Layer 8 of a small transformer language model trained on English Wikipedia (13 layers, counted from 0, width 128). Numbers have three digits each and are written without spaces.
Take only the direct path to the model's output, skipping the later layers: a vector added to the residual stream pushes a token's score in proportion to its dot product with that token's output vector.

Output vectors of the tokens that the questions are about. A number n stands for (n - 500) times 0.0017.
" he": 626750371363359346464492571401429488317413598538470454480561439360446555471459528533428393633343546510456672548333545528460341541431445522528291360324472452240535415469349618566567599439511629417129457482633440450607335525403352623521483801227356550500404551544365238525541372645578525543257602456322593596679354438702441261605543524544294572285435301592590524579421496649471317529629
" Ch": 600424390511511406480503527407512472659597443400648656541481572530587426503487603488504543649379537583698550685436408500270688671500596407395633419286599380532383527543351568554529669285642495536572583678408636644593606541558306556415475758626335269517646583592429346504454428638505622479531363310609506555546506638621554465565472422586422539483588393640449572629695497489378565594440
"it": 329457636467584315601457479518619485695414272534676759638630327491553778295526187367313609610522278204874764525287264454645752383741659590435442469765250603611473399506745473677530578448423431522391464645522327558518334635600800350579502423522253433452290334273709638461505492559643518268388431520696649725594879725331426532508514439386556237612586530474529370681563734545619377171537
"|---": 513556483411287614807325630320630279671442231590426823505623288467495575330493012529684569457289589394380394698729575668491552453453231318589710500500402587249509519234369443638678541219464496142276529357491199419641447513447517636560417729615346710768479677538439601674704492404433318253632335598591367814551792478622585559619424372681487373295376453732558602646465745448169579392602
" |": 512855611649427178305600627548519375535762448666451521272310455350474410489407468492702490333571526192435250450570413405619570629247217564413452691123637703567540430551528518668631575612417361480594566483424371644462354553628339478623498472590478536390554788500673508497692556661446731549496625554660568457496575507369730475582443531747527262624596364376771472535453301434388823737534
"Y": 481475458508388552679408610517594667382552625532460373210517386505328365469574057224749444479475460508452892717481584452565509687463581523539555422197711366313560574473309545271529728427312798250595570429593372361646651396524496379215459664305441653860558672484624376573369456336507314237569391610216280656248535581471564655464513471781442401392636343644429746958587823453450749565599
"ra": 141441601698327678662561670439683361353609534631421766412636234177774588428797217421468379380541600592478317669729462606543190573505500384463575392513219417710313353322334692535588478540577363282355622644445696105635637230487473457335480690159530486811662679469257472524757512445287449105434790510569544473362193403453533379472657696432523324567755681626191359638712428530299402473670
" th": 576649459694432542302201308400437468398338529563467585519385607445481506594397601558350457619286426512643742578643584602567357520612315482609248598392523471431486526386389594593593741463606589321373497393585338388471472535435431689537467311476437559556427568317417459530434521449433456491319634368270413602562433428546679328471570530450410490407563433620249551743604773756464543739703
"er": 191291586685496307691538425788167470313265332604726562427408557324647414677230380611589352268474617449496264352419426432678652568618432620643526346803703234468382505561460454540524261346585515259364553438388526604391170447496438464470531596453421208417445432517766631467772338421529323155355258383236349695486688572398450450474598683451475694583495757391356530392481170480754383572577
"est": 204274657367681241463294800870736465647280326539722753591490305407332966718598399259681406622490343837820348541517763585531377535628603423500716427471535834489387417337335680557660464308863500406311437466764679539495287791495476453404485721230072372493351521431438664510419553472491754162241170632349489530381600560557423335574510635758490699658296639717239487405527376401440539778701
"D": 596353247455581447597385360178399294589649773857607453423725489760243552434547022519605472444492598317654632523304526688596243583434346381495638525454516487521821597283360678289599339269613658344536590619472427597572693438336763515352490434452617455915704525626484500538349661427479238451636554591493363438376391446423564428462624643727472417375694543606594609520316643548505562643515
" se": 541729720490506564452334453301353436414422314643549486527416566341443381478385575343372513624332422575553641717565528649468610514523438340571333468391683559584486579323259668581651658362743557197376511587700490367580384408471662513483480565418519625462527713275486382535349482579562314444387566367515471640621324271457614467580408391395260591428409382433565584354652714532622533525607
" of": 396481638529605415671458545403399522593536625660478404487422257546602450680410660621315446731358681409581437438653567571337585401576204528447496598229466594386212344436531503561553518479512645259374344708419430576641591607292515788331489572553654516383274419609418286478529406677487300599437578566423566486488352516692185839454512485504640311489296304507328450635327804564532396692580
"ic": 215461617565401504704434294583345656487340492543479891607526561500529785516616543360762481293509642413434524114600713393460419274581608612436623381779300459441474547456636561508636490444500629405437479548587531510718288465471592296715523643483701583458301491470671631517750338610733634153655408873538730345680365547417604468719309645309619521342420420559693394797422899488052575155582
"f": 416672730395697306764351400828400484636258387294361765267495537500469386655453351513403497819463359603415577741396291376345557259330638492495500428648357580381804747392385338188269616281709455603579670294462595273470452601710396682813500572630627699662798613486495771476520422332484561475260663612541690382685627185558467500343708750410721486521462716386395610500424714604312268578797
" as": 537415376397328606431508490399355326610438437445490467504330612469594451376601571541353427610326644737425554455532581462515559388492367526426460584408560580462738586390475614587724660488230562500307418473636270484665511643574418618461474907282435687397315384538561276493431416681497443534369692658350504704466626569762579336375603598319587381438278727583293407540603670503601565555493
"el": 226518710483422355673564496523634557444468458382628617430687555611446721430578420496586437540536563353449708301648622287555406315461611596587563056590294448022423255253500409693733353660695590213626397647339365195843326372377453450246491826588432423648579617592473532517505640574764496372409340566418471516400849395384472584469417778682706548574711679365325438182657217202684375559551
" k": 570765504243441433443575324408405344549328685666372405769681522399504660391588543428515426554331514470500708761508378302500456639484247435595471544599489592473441488375449423514540598559489513231243688267652577225584611459538361557421481432264539635395574633313276405537515405646509482485604561241354496552554395378561455625469567439418440614269367298666383626387529492463368668431445
"a": 216419481448639497682667807621612439241462618484482637630379666292578542432590537567367464377618640412546652415299476418485328680361429210555760359671270290665372463696721460476383443746550487645387549572452545574453610607338325565722543268584528568628642375464598534476460419612481388308557379449451714411464651522454450461727603654563562409554603740402471432416547736455426500239367
"am": 105255706604474573588609704274368490715377911355457646272609688407659611560552336280568395401529349365417359590281590507376363679346570382188784348559334373640216667659490544454410665406504590675481428755728241604660593538453349633463516320565214638500544539516425416492571493569595409455352532533623324726584530479425555327500322683621581573621562512367306442361363303508631456264636

Output weights of attention head 2. The head adds the sum of these rows, row i times number i of z. A number n stands for (n - 500) times 0.0035.
o0: 546526185422501517588498450553551693353438540500473600594486558444375432496573406552436579468358488571587577472458526362541634721469480296459426524544388319303527495477515656633600454504365475570578528604394408327405427251489603492716522638649445480521590395616337483340424438534406406394678297456580512376405715553612539609493758449438319488644490503633542305475455594550573693487486
o1: 571304463567459401316449720343643614392484512526623501465497551441531301345341412422550595499353506606543505414610482541431628497598507490238238498499500616607598627625538575537586655677532665386215514333597244524492385335557277490652444583560529427326399644463538632502324500419406395408517549428463659458331440467562617692543471185654461354498573425214376382536452640730619377390731
o2: 828437267371729302504554433481515460481621368388578643395635384382492724279682417337533524472587518436591626546327458327535594423318304393555226476592583535598534614385551513510613484420510327577613469656360509507521496528497476599564501537649521511426636460511655539304548555532527524493406445562625182655547184870626668701511373535458492731420467616569379495450348381498440528487455
o3: 393695478387654362638571323449471559550583508337416657548424551354336544524503587420555481552422606752331531485602421639423740567467520465497343427451582277454575514451750519474668503584575615525591443214536467481634666480491417683347498437563740228592338693631518520273451586404500382525542647377518595545450465529458701254460546455638523545559547372510440343550481463403600468610450
o4: 714494481493458352394622620340503417573393366355555454407663293327477326718529484481626511293528364461602389548395691483260554500631246397676395480526438545509430451206481516370308466480398549400475400452609377607767513458528442542404505684518480677445674429631627406663420432481707196412622540596473477459517499454383380770649581547332265576426495449541439595379607712316629670459397
o5: 320582799359551496611518508466707419617671409610511491368351320391630625687622711477379345388197441377382535607522557234475537421824391485600428613781442471257542529721544467532503533443438609539557529748389347777268417482595476349400497442492346548735453608515426438700465381436494513302418374607604373364505497472576583611539542401429530388511341408516624572442622412472463480540474
o6: 533557412465451458378519530430520510668481463390364357549450800402545541751493746536458491484561389199636688452581626578579720458428613296658488682406385505690530522585450425285446456482359514500389307184430379589496543482420375606566796575565436475450452549590311423576322419458429377610560384574539446621510675709232422493426549574630649652429440251687516502652637395774452644383488
o7: 302536375312432364473596514459547490583433725572485459630515628473516736682421720727421241731773801479604499691523516459436417446653542572527331662377380469436489613330417646342459500460377583465474621509718513445510432720497491496727463497549317518552309626348438720527550458340501624542387510409536370462570449571537458393502422521459230408637462515452477471293356602484453651440206
o8: 566424596390555661305508460282564513434486553428605374638649670410407568441578836615369480547604346255524484382408412501510381555417603544540466587680275531271602630740620287360646401394414652452412453608449540523528271524742440552551360505443410524533625642355631427592586743758616500382428562376333329570377603362434647490264558521422657469495423495397576564685324443306439705791390
o9: 469504475560392539413357512452726423565535376224406699642413390340572507610351421640397357391605609442463571474629349513417532516478454649475389374366464533454295332347427156465477452383790533337428532508387548534366504461432525502405380415451466497577536301592581443375548241534496671507582604684531674438564600469600192282506198489644535778477487731607445310662676556540530376663323
o10: 447393540305563475363525407595629589337308420466652329553544425311783418331464512595670456347496633563526565563486275558590497301549513684392506470392518584493730484431299285554565576332501610475483372641216380525586569606573277400365417524540294544396455403455580300635527617474553466448150376589665648531475557532459598445492425479457543552395718462437485598663593352248492454504420
o11: 365600495436597780653812439297627452586749435577537448388828531453493480470621429388312479601484393464510312439361413701305394534547526435625589510512465610433589292517355432667460693574608537300498655238560484620414409332579368461436441465454595512564322412659426399506390428637489442643631496629427495501568509458625575336444446572390401420402412602510443541561578483416436451384528
o12: 435425588383490219513564749299331575380512513515279391496440641475462526501571407275376588504495513473574521770324341528380551535626525490463530365550472655454448690613506425308554570603544564398479679602413461522501531135535589492601189415501689469399290520701495475434510547343603516534531646421452489423474608688327559590436532584429656394581395617603588779549449377640411487583473
o13: 587333463534304666396567380716514418739647550425436457362602505361578610412402614491591358577614251562616644608585332473693432296516482520529481488413282414480495326630482559473543247647292497478502557470513575454469786530464375610465256567722634409641472621575607518629382473651294439525661618530561448474599530610563402500471674446599510383427598652591534783440494507521666772415533
o14: 383620683479555418411319575606497452463426606556669467562450518477399705693543567493644541396582556563492520483448367465467291499620376612245549407612575586469383420741653366569681457343501559510736258392428483589499623522442499421267632604472412393431411451305451499574499480225728179322403734572590401340462509505470614516484748350425339517536439250380555520522396497516409453632421
o15: 413959523357524569625539711367434350477442553417325568486662656567492638497534375213482542677686363353451433598444621429522581425418653598491574349341292611662461568453628413566491445426573512469539447723520433445500531496389493522632458320335545368572527501460446352600466530380336430520445632457382639530431407537516517353359493485425596559363512497466276612478656693555513535604361
o16: 735679351387385476352552521557434674499716564771523578300496428531485472375571496515238642267638448564569384451553525637462638464484641440462557435410404656315515419454233599528555533589431376437669555357447691433468533282211510552305470475433402249478564557578459688523416467844564419413262267334515482367366611389831641461403466498396586335373458570386427413641430529381600419640423
o17: 398787620335409621465420276532454375623363578439627515615329454478675426390571330545431502548753296451623393452548439661397426495676494381473368489641410548475290546452396460578455571518345544565293290459591408712362516416491551421538514447560515504641427674608638566351304465592388483393677415386463475438537595599439475603482400484583580383511571676618105487425412472355587483756516
o18: 318631552671403556716394580562494519374567594361471557395447604539653502479614741335497670681183606555353599539566507608488576522436519386549305670357298554437616460399343578430437554551515681482579325507657616448495582512659679517522406611514726499237492372731620616434558551361554390372589476476648389614507469372312380476357461730550535640392572329582278298431337426630556436470517
o19: 530479755445233589475381543427495532260458542512630332400534541543469644602178422477498658589286480364369649362542461343371578302258416521550412492503585552630527631540579476630341482539335168446342412495795618386445462603396403572725580441334486444588373495394198608435436434415242549748761580641316478527503368652460529433515560437402559385332507678547569412390380516605722665476499
o20: 547303458685765524492595333397416375670506232597363592538483420446569614640326772641509478550557228484488440506439756243596350367335279572384352552373434644690553566469607702556745590384426567678452396573431436519604426484528545508514503474396353543668415262331508364575480408512629584310699463506431545369536532316609635498503624548517368423579496478530491621569458628556653546655350
o21: 555434580444482580435485476533379495626427413578523533501523275546502440432437686589322414518488636532482756453560549429389424511553458517564475408639361597565535548637547604653359578523556666495318393573576310560591679664608341427410711413489418499544314632642519432317590810533578715405600595492352734532347343533372725503446679374478408671325331498797385532625472578480496461534453
o22: 523510424562467501379429466586574425546439602566420481588641487411269662532427690426590394544521578641634548489337603482578402563372583559343581455471443337530443531499405539577470553543557497491536436583403549378516562439612611394599440525517456553632573498483331555641295305590639606661525450547386421596626529529565477537507525435352649489329277845635658310437564267488433624631565
o23: 468398508432433390667582556594483516603655494554498574392618775476405448699606573407716521487451345479507489601567421514702596261534678782436494519310507478594666370598501564523522485461585418478538320620628520346680495426424442391508591366429361358546555551395504732300624580347584656633652580682524397384406512200494510348594398379613704246520676520614718438584556359509374448495272
o24: 409363513616456557582553662416489520570463416284554429569314655585344531376826467464471521433516540444468438411433216711374564551494405614301448437472429375497514203429449707612727502476371408517441609529380552549465375519447463215414259589349427334414427618563755477446387824391367610544563494389666621655621606538377577590527512522421535707223518690648541583469571527721523538381334
o25: 619517549465678514378534481432581554707089670555355516480599445383270347511470724429575353337523523570586421334605565724455567460276290568429676347368496473362547559754371540551551604502311604701481463542442720476462403352499604333397480477394546427299462567397659421531444319539324375554449535401372544411331480633499407332595558492297365588521430465339378495333430435482420621279670
o26: 665165464584598463364358467437642264488556597385606575428256467351651491513431585588527559567714825680411687476495405448436568731432572290250613403357451258107462528528531413326406554501483433616421432282589422478542365497531521372497234548554586355572610790506629470369453458625410595487529597563459492502441446728456623616658599400408561530463561647519580309495401546509496461613378
o27: 212361322551589462586511531443724458609529470654294490366399576575664486541557243432706608698447420584534560459552494715709661443281447376461450282461240597438487513656678396376611684544628520295329532454377650313416620610429483462454519393503236614387386464386745567444387518628519483220408555417543566547527443554574376561517521429532557572630444323616498723354640511545616608625509
o28: 513556478656295444669481668494250392533280406696361397485468462463504573570519675525629515497548446334236255395570502473553455431330696517401431421497348550472629489489294402323552332490410605547557754360616394422385357487367527769619351631364473518486517553430467524664341501505431418550504687376436612741529741433567615535413580482479293425215335479409741254471434606472394525639501
o29: 415378663658517375546453593367358540650792685499557477678521533505533557506746701514411563336636492517263406563457566363554595453776415687476642496556595457491456639256554554456648627466637683555427431432493386493395700689539457708480701479464538530562661347472501475425666335503544655690547455377399408608593492289512550511511493615308474528500513853488676504307597367518355824427584
o30: 438696343604667579512494552618415389501412548377402358516540340488570611426482579563549441479306580508676578459533253563527352659639323522626264507355476691516490540187552460466612530512501423413510578475444627402456690360361610692472502427643341589567517526471514443189561462437424385444270549530672507399489677640533429388452602524625614486517484615383588444473334496775567323239416
o31: 366464483430471425395415382621471631479361524528474320532252643578489449376383581561440437338397421504304470504459584575790540490548438520734659585518551394514446647456263501524661494526508376560330535474722655519587514408495575668371451612396375353586363689602520437578411377406559587442444444561448358425441642704533366489465855310252458455333715528695533611689580546554619293277252
o32: 586346503590637880836301595414460688780575383526320513568471316569583662308361486577368438557776605517476285393690665499504427633547563488527443635586657493345509624765450405664579515397596505446795500491379653544540435350263316627529232379670570595616540659672358517273455511504410506554558708641473362585560544499622389750654396471609529500640460470555309597654345413497523618396540
o33: 408261422527294312409479324452340585436586645712623662421681392559612411291300391570346512665365447517516504204524508255424374784594429685385459534482379401648630588701471358426440623560443212500451487447508540550498406728424511323392667561534564635490540699433419385695382446293619377729454546470701734454268510573418573444614553498436617469321469519666410389301710601388440635504472
o34: 335315518541501548214539598599555379384440595495509527404517499436279479547598365610365299359572634548495438544403670567507455530653727755602348302762525513667515395372573336473342505449583473318549623469308385534638419427690531549429397296587550435517487600442422318436458357390326423484722501272213578578480624562592587604510500515302462397608628520359491416373561620572464644177442
o35: 380411684503560622471342507631595601449588470582621565548423516432455439486317405341574585504537372662516594320450561687432371377404337440226526371340621352603517640582516483252556366462590528573351465630676583554592706450730471658542196621382457242485517469407463433586376524525501361460563437404513616495552304538576590468252484476554380530483457547327504447568644594373711579306414
o36: 480585627470530677496387545509435374234602666456776435393389385579229588280502471562562476746441515456562589520561510562661586344627769559545250500402321361509297667480423578247408289459378494492261571579570663552559393593554644514599583371437325345621542672460546660536329373767646363531464552458494537370586592650579352506675453414555344476667423299529455674655450374507620484438727
o37: 536393378389316606427330467520437505564459246533510479573724694591670466514395359542546490565290558706317524357386581451495467309656450746506372487497519475374696381324509409514479480470569268527498598557619454492499560553496511506511506603566428624364510364425541618423318340736482579519450686310370294462383436507420480250595516566461593326461398515483372408454514382516577574318363
o38: 380588570457341656678305485587564509479347311502528414454526476447585648437244509473434689514409570526668555553306512387767565443512459421478410430536494650463493442457545661371640458585564635405476606398465445707591489517452444714338515491439361414527841393554330552691223702502536389663411546433537660639420527572415462588461348536630496575503539458447566539328444729456505637556608
o39: 374535489422456654325398517467621427547513482466513517485518649557504436592379287539534532484274553513614466577358470459595422649538351479386487631549579572635548580536654668494665460552530471617612247351475495285622419486689415418499347534412506601436659632457480476495533588734493422552521658450655553403727431207452476286406370453466542617391445614637500575320552550632280337595436
o40: 527524526461303282518496423369430356653318463574494506557415499598551310506548412356382640443469516613426773599489420567506684420707696434287371617579694479595356567586568650500522327471432681424283622403593657336579403452397430642478423655575455433559395444348331582676734484658614529385328396756566469483553395539551569502388411581417773408573399748641617690355415507398320621362489
o41: 436517340672613509364357317598377534377452565481591496593433418434644172244766568538581304586295665581478492467354505643603275554455402715389718426714612721359314647477559475382488659614517617644357437566566525541653550564415339436605744522625512399616611625318501342394342563471620405588561632543430456528513495588519515605411556459512562482535484221641280434487375406667429517465465
o42: 458533545448407651532383484525635443202500523579502539652342755573567452491516712570681369603623641450419491455400525318579573635570623579479561520370476507591646291578578621737533625524499556408487520628637286558460391357378457544406437616573546608579365503623464323482402519305497366580369570436521409458672354583524386595501606470496695418512620485331376680381510547543432338517627
o43: 417512327683314715527572336409429414526518328396669525639475519493542501545433450532596300549695209488392616701486625390438496449512559591538615770459433606562526454596451443585420478413571331438542471520415344501458636608393347461519435406666679496511441285583601521548444353398513524376633259570280459372618540607306497526342539355415653555398532474479419509440534658432231607567542
o44: 519587404628369603533583472460664576588498430352786543510580522548588434355445455460347476261662319473149301585368365349278534494467525452551497349425424619336521552544334566641494567807574514444523409484539425403403582431598400282582413559593411755662724299477527386300548454548355684655552557626611892489451664649634630614678489773584317489659494376557544450555576245361488544486508
o45: 663439428525604425629335264506598554397473525504428349551866642597668639554400414591565364609655378806256549468436413481453444658493584415468506622382508423704620433449355534486747402376473460691582513577598525594513483505755584621550683534317418400589342549496524497427702320553442671577639501434519464661580637490470433389451394486575533534562557551517499521478486540273664514647467
o46: 356624314416376254521522743471483426381522446411707494472629632665538662328633703482371521572659543596311544675640459561536576446545523347662496340709481529545634451427520680484709483302306367625702620576617545491431514615603361371600500598469414345383367414387640357476459503609675329526443509356489422327577595536468495511786330416563451564722362513751263321678396484581511569495474
o47: 379668251529691477602398455577497435391409512492481501546615521607463639541760485456563503508332426397551353354293433616412405655574605416356443614475472709465384532431500298409534485445422464400739326450394621438453374408374507415542590341499551422500536652449487470565478595452330659487574410474429268565561748240569294705728378365436651260642246387463429422397629549519579591487452
o48: 603473684305534495509405398518597457450578626509566519567371319552590443467354582472637566397625522463512452470440469735509728368535363450482328320488609502510455592313572488471486509763387797301419609468582510670423612471514271337785535412359473464507608705541670595436617623547646616302567572476543459329436545603491464613403392585591317481438428482544384434519517313354342604347499
o49: 701399417462486407261362633691486324519544523607630568483316594464568370610305608408517520554452622522619645532441474584458569648700524538365630411451416659426551541685332559528472524395287466236582460649466578585576392726504450669389482400629469655382514433450434409311337578599458550427637493628746531494506373384331543306703331438469433448560525520508573477570386553587542500504703
o50: 568335503292622484443526745501538578238484441504605535558592510329698574568604213619379421466476300577498615397473548522345434218557526570569580562456378686388627445583489534474478325518339607587407382588507729335385445601582542486654593399520651617487522544404523504627436655513548331428753487396381509607596580500628495635520495388407499495762364567568538587436572414412318466513462
o51: 553786373564600503532513490549485487621444404497544423655668574382585468416551699479555573257318442785556598349461221419576377424347380488405379660659358694670640555653495464432731557459242644514566671361724672719763482399471471609432491471542553732431587404755656623382431526594574644716628544389545357443383496484501609410475420614458416435593694417536451478422509450705344519658471
o52: 311512525509467513634391502438461409351571515542437429428418586333408368328522616560567525582353465556315406591530199402424579697645485647501400549296407549636450412541521394486599497644529357508485506289365415461404595490495555514552312307578424580632347480321496419451548458525532243387570373267456554649415489387626621456305612579414544587436493943540359458626317465466444601590601
o53: 589426626464452605623624661531261582482507486615368449323550472535607335592491356697524675426401580218587421585512524412315549513592414506592426519497590485345453447414369256488379390411666411480605501324702862405646444543684395383373421410459583656390359483336379425222390505252341408419472355396583450613604382424393421624511470424536336502564320317506521589315736495454496585367554
o54: 633552590493524371331359605609574531673525503616468612513625596796455384536522551562664732535463397156523608590475298557383463367608606424405710470627350372487548356210436557306477564663516486270430478472524452470461513668343522552467569422496458427198448477392456499204375565351495678609485550478260505516538454567475690394454431660392652397619557545544506677535414413447495447368695
o55: 558581473598578584621455475471596427594534523527516459388231614407496389400514533646524612630700507698437547365679344617213450525493605304410497420472544426689512459376777374578467587451658645774466516293632523426655439608639497586190637494486678484331518468470721484129502325736492527432439459457479571448686537566334521718534446266567655277504258175441599471552483488502492434547541
o56: 333489471490601625572483558548532492665364545491567356559634328509659486351463434444530565652334557459391430454312352484453502495440554257523422567298499366572334658309599369505398571461468563549415415510489455564456499448330522537598335654490541340529324803516545435534541522418594350608351450465534619568460424319449599585655439662516265521298500634425393570368553487504364491592393
o57: 731780719468618419556441271455692383596443701487450492684686564530639762487509365433567552623566567635715622437708732602595482598481699619554720351499433408399612546521663395579606478603468494724466625404562572355419426496452571433390694603624364582660519524471325646428434307318533356432519483426450499415405561296519474613575350588766530604490652490585416665470452587599559644703772
o58: 381476413449688559447420304546385416522244430578496438415541312547589395628620247780441469492460323366364725345413416510765760537333560521543518553370461422384423386774356408489443593459610647597632434741366508637497633514366765574474285377600465417491544621466451327486509453328551470411456655476389243503408484411332384702627358440365406383356381650606349565547501429128502465232504
o59: 446552344683552681585479477328505573538329447632671467598526377506565538678454417543617614456484549404593523527538464462488543496615514575548657557317442564622500418587405638507465199438561455482660355607199549446622572609615430501590393476512419497422491382464467424556390418534683646291537567732571500240358518710685290362513411733340584484555502590465341345297361404567328697515669
o60: 395428594444409718504455406571375473502349547541242480331540446672497517450587630443683569520516261467632494666498542583632407395441412505469392353655554716535577494398276384564552516460605430436588294460369295480211501396564466491423564615542376372430573464370417435227525325517469613301499550598637436368402528498662357430715369477549864530458621682631450437518379401447664375433347
o61: 521605631532484398498302656495574556593611639423403372447664550458596392590502596595501535618976713689545575611568355472556534531637375696284600510412491369467458608453409597540328414553788384529387608425651290611485634566635530532429334554525485510439592528485554480569418320485491412389443676412275526493698484447482378526499655606418354380663417395473565531410570384655375435519498
o62: 487516706481346411468510574448577404514399609397439433292707579409522563307339404378471410458486521580689648306519451452582635456684310373638510549270563539348535307550417768528457437641615611477668401481328517474328375478489412498560448444607295484287604472363588599563558375551331586614469424482428496576573509751423582555528481255494445388501332591624434474719544664550210642352331
o63: 497371523683691494525470547529581485682456473520576574653662397350541500319389705384433487288530608406347464702636655432531425453555548568565589459587379448516422467295596407505452528531584686550566705500492608570520294426477386463490734426464474440573365550611424462794460632514572604574528517420612427350566435561646401425549388501552325539299504346443668655690358534586652226396675

Each question shows a token from some text and the vector z that the head gathered there. A number n stands for (n - 500) times 0.0092.

"ust": 526526729382510588640552589496514370612572314442301394500305437557591430462387706474283650338372772560611346467354445432456466527604328645459517642513472403364480554401501513508548430543485590
Pushed up most: " Ch"

" at": 356481486602586348612503407408471504559502553546543355582438489501477569520608492300588609463578477448448443495416554565570491483603354526528348435531451570441514753563430566479509460688455544
Pushed up most: "f"

" F": 810377456451624301510442499489471445423289238391637414665264449504444361338428528389666440657532590408464198702664518482512420512449678637674453402433573480518599368548537420510630602646476387
Which of these tokens does it push down most? "am"

"es": 436449411446569487478516452453483482369558485640554512356426527481541486546682528454526611407485387555586479559352458581462528573525469322392370574481478419452527592510548535413485457639465554
Which of these tokens does it push down most? "it"

"t": 594351654333760345585448518570578445310486234374418550666428533564530521526409654502654469319538550699307394670610520531598536414639704689725523585538642639290577448554456371594595454569584298
Which three tokens does it push up most, strongest first? " as", " Ch", "|---"

" st": 387572397386518407375453403449598504537560592562523559507336510409454474437461499456731635549554468282544445407462611431562624716622380500358537551494368519487346660503603370687456680677435539
Pushed up most: " of"

"o": 579512282435549643140401394513656587482496305357568508464247492570343270562243709598550624437581555706630596379397455384491420696479669417461270653495513273547494674496745520685588344501282505
Which of these tokens does it push down most? " k"

" on": 417682420472374227334480231441560374669686619684591753607251241431364480416465511614840585793412475456568549488477390312516644544693486460445480796394522340590464739559745496662665753624476402
Which two tokens does it push up most, strongest first? "ra", "f"

"m": 359634490643446428579342504477513451583408655504715412409543508522463687522523451422476482630468449580585397616460634754591490427341357371441542485504422459607584529626594415518378602443583492
Which three tokens does it push up most, strongest first? " se", " |", " th"

"l": 403434491542560450579592484611602528391738413440377290393404344577631626418422643404414686386391674605620463555463462434478375428501511574513324563436501358421467491515536547426475400645546535
Pushed up most: " Ch"

"le": 442708624514762293701547299371398295620518390738326359538543522532458403492574421594584444451582260506608465620463583461611451439430303407494338512378479418325528629435638662490321338613458726
Pushed up most: " se"

" C": 572598596467639397573513476468473418599589398557335388506461406507523476541481624383466578363551514469551528509401508427591398548665450540529292448460524443449557485520530615454435223651542523
Which three tokens does it push up most, strongest first? "Y", " Ch", "a"

"a": 502583620463480490650442573640609448474661391487339472383521564630554619635483607446456448443526538459479407470493512646553383567622484571502367507628584649473364374503425518393496363517522514
Which of these tokens does it push down most? " of"

" G": 726557554471581500518653388292479457465785336237543586422603524390571552474621596376610508532479538619486158472521483556508323504426656646656465517695578775545506299499490595411434348481615316
Which two tokens does it push up most, strongest first? " |", " as"

" pro": 347615563407618417629371433514475472572420574630520459449507529446434560545613421531551570364450465477537398436406508527610535529525451359427434535512489473415495695468465517565568520531487497
Which two tokens does it push up most, strongest first? "am", "ic"

"T": 498543513475621525330500428547487497561449449543491319611408565411423545729389668514507538373510664384533431338354518524557419757572539354413400484480476567547607536491543457391535304535318593
Pushed up most: "ra"

"ct": 529498509542384391453512482371377485538272458721518360421392608431525358566595469371792598520462330291642483338384593637524511613429263507326590316286418487511420768408648522595382475405416638
Which of these tokens does it push down most? " Ch"

" A": 608535726436696414561507483243450504531529255486350557422607440666517487382554518470349576246451378585508365456575389485686560434749381532528477505478739531448591540509463537623431268473594325
Pushed up most: " k"

"in": 490530638538539286566537384585650481521688313532546425508212164422320533474421515460445390521478792255561421601404546287497402638675454594530418560573417446364565574621535587530488444616641488
Which three tokens does it push up most, strongest first? "Y", " Ch", "|---"

"ed": 403598622424390589775343664351748566513461748552604332452383391408449488583785629580650509438745374401714459487428595526533414569537239220490478453324572491507442497483509336546355553479636563
Which three tokens does it push up most, strongest first? "er", "Y", "it"

"on": 620429693458594407449478555496577519514631310499396435426307508601621466555462642446421598273351584603687333466408392543416420542623512587588417411543755463516430433358535491565527332335487384
Pushed up most: "a"

" the": 507610582464547355469479398506518418511383470579528394319463585541468502457647462554443545367515552450553321450430462492546491404559497545397427466392602420357474612406414691577538416523533606
Which of these tokens does it push down most? " as"

" T": 491545653337589367640379620556527419618508502565391419411511480505535550717523600519555450383432475429622388374464488613505469564597370524625524515569631536393402502485381419523535433435596428
Which two tokens does it push up most, strongest first? "it", "ic"

"d": 441534508443545376667614357611614575551689325506498406453336256337374583533376491413314565549440681506709302485475466569678245491653525466568442486627521442458577587506463536295522482602724447
Which three tokens does it push up most, strongest first? "|---", " Ch", "it"

" for": 643583605520717478558464617593540545511589427579408503461387406576560382682570687569670552207438441409766352583385424587497526479621580315629401624576730510536375417513436364422475308544542421
Pushed up most: "a"

" (": 435478557427570492535550525460473426418461497448453432371481597552570507432527635468465586344458527576573478553433530520554511460453351511412462541483499350392504540495526484590468476473554510
Pushed up most: "ic"

"im": 435473392377581549521427690417592510407557459546655611217439665600561343420673510329700519515694283516637572490475598498490715448305417368427497588451430577487441519306493577527428516408362639
Which of these tokens does it push down most? "f"

"ag": 511533286592547511636370482556402428214355519337518418583473581521411377121652631463587375519596620481331560600405445465350506500496504501535293536661525472553594415780530776553368324519474547
Pushed up most: " of"

"ard": 748523920522542285528451408513554442508677199256720469627394063391576613704542734486405410514463641459466296519559516403636369451578539601719546525696564693370366499609385468499512526487799340
Pushed up most: " Ch"

"1": 464723669505574290523392378429483323483289510514513337486556598575411439438597480501502376313403498476434490518470548550555495431402458401452298569444515516292584668449531580465517411532376626
Pushed up most: " se"

"s": 469383439475536503582425190544508615459651289660473391495459323305490717457485450507380523430485641510686409546455538524568221475692604438519413401531409457445643534479410614355537470638577469
Pushed up most: "ra"

"ac": 470496597528457394556619474541608428473576407546560277323447277478572549485473578349458694363391696422736402658465501302555230426505459585592321551392539258391447592488460548393510403593678466
Which two tokens does it push up most, strongest first? "el", " Ch"

" P": 630530596473529571519491681315532490483460564333550256315401665494587530538566537475516613497494451430366392346375359682568599482531440392454449414507490602481452435486420463339506333465465634
Which three tokens does it push up most, strongest first? " |", "ic", " as"

" and": 484492644460474339603483524341589431489395386430559497415598407545610564345547396495462579391510415465506353468572493515766568380645418637532483516468552600534469548542425556550595378418599494
Pushed up most: " k"

" in": 497549394562600360650561523449453404441334577603459412542562636550542380490517457387712559492592311555420558410284528553572625525591359517408412442284375573405426455472610508420477423529389588
Pushed up most: " he"

"p": 408587565384447568534427504416582392563418538526429506459472536550496441501629433637508491485490548427434371551338630420644421480517398472342483515502483434330510648555473596640520564464530552
Which two tokens does it push up most, strongest first? "it", "est"

" M": 509558492429577433468421510462537516587442388557538565392499369615463417510518641371443473200466472534666445540357525509574514460617444526477449571480694491406524590614432370650460234506631426
Which two tokens does it push up most, strongest first? "Y", "a"

"an": 542497393455565515322448442575598533504548329427476399405250454576419390523333676489459633431584607558589498417377399384458408658594603500450268521489507292507490579514654479633564288604322551
Pushed up most: "ra"

"it": 480547647473585367691362337383433400569504503555596455367473617510497569635640514539370666485539463427542392516403428559613687301442437289462465550512465492417494715382548568616530471494478590
Pushed up most: "D"

"c": 401427520391497485383457599410377550507283554815484481385382632418518475514658462370673549539482424417757434406412457491461507505551395434438681344228515394487471752341612603620449581305409644
Which of these tokens does it push down most? " Ch"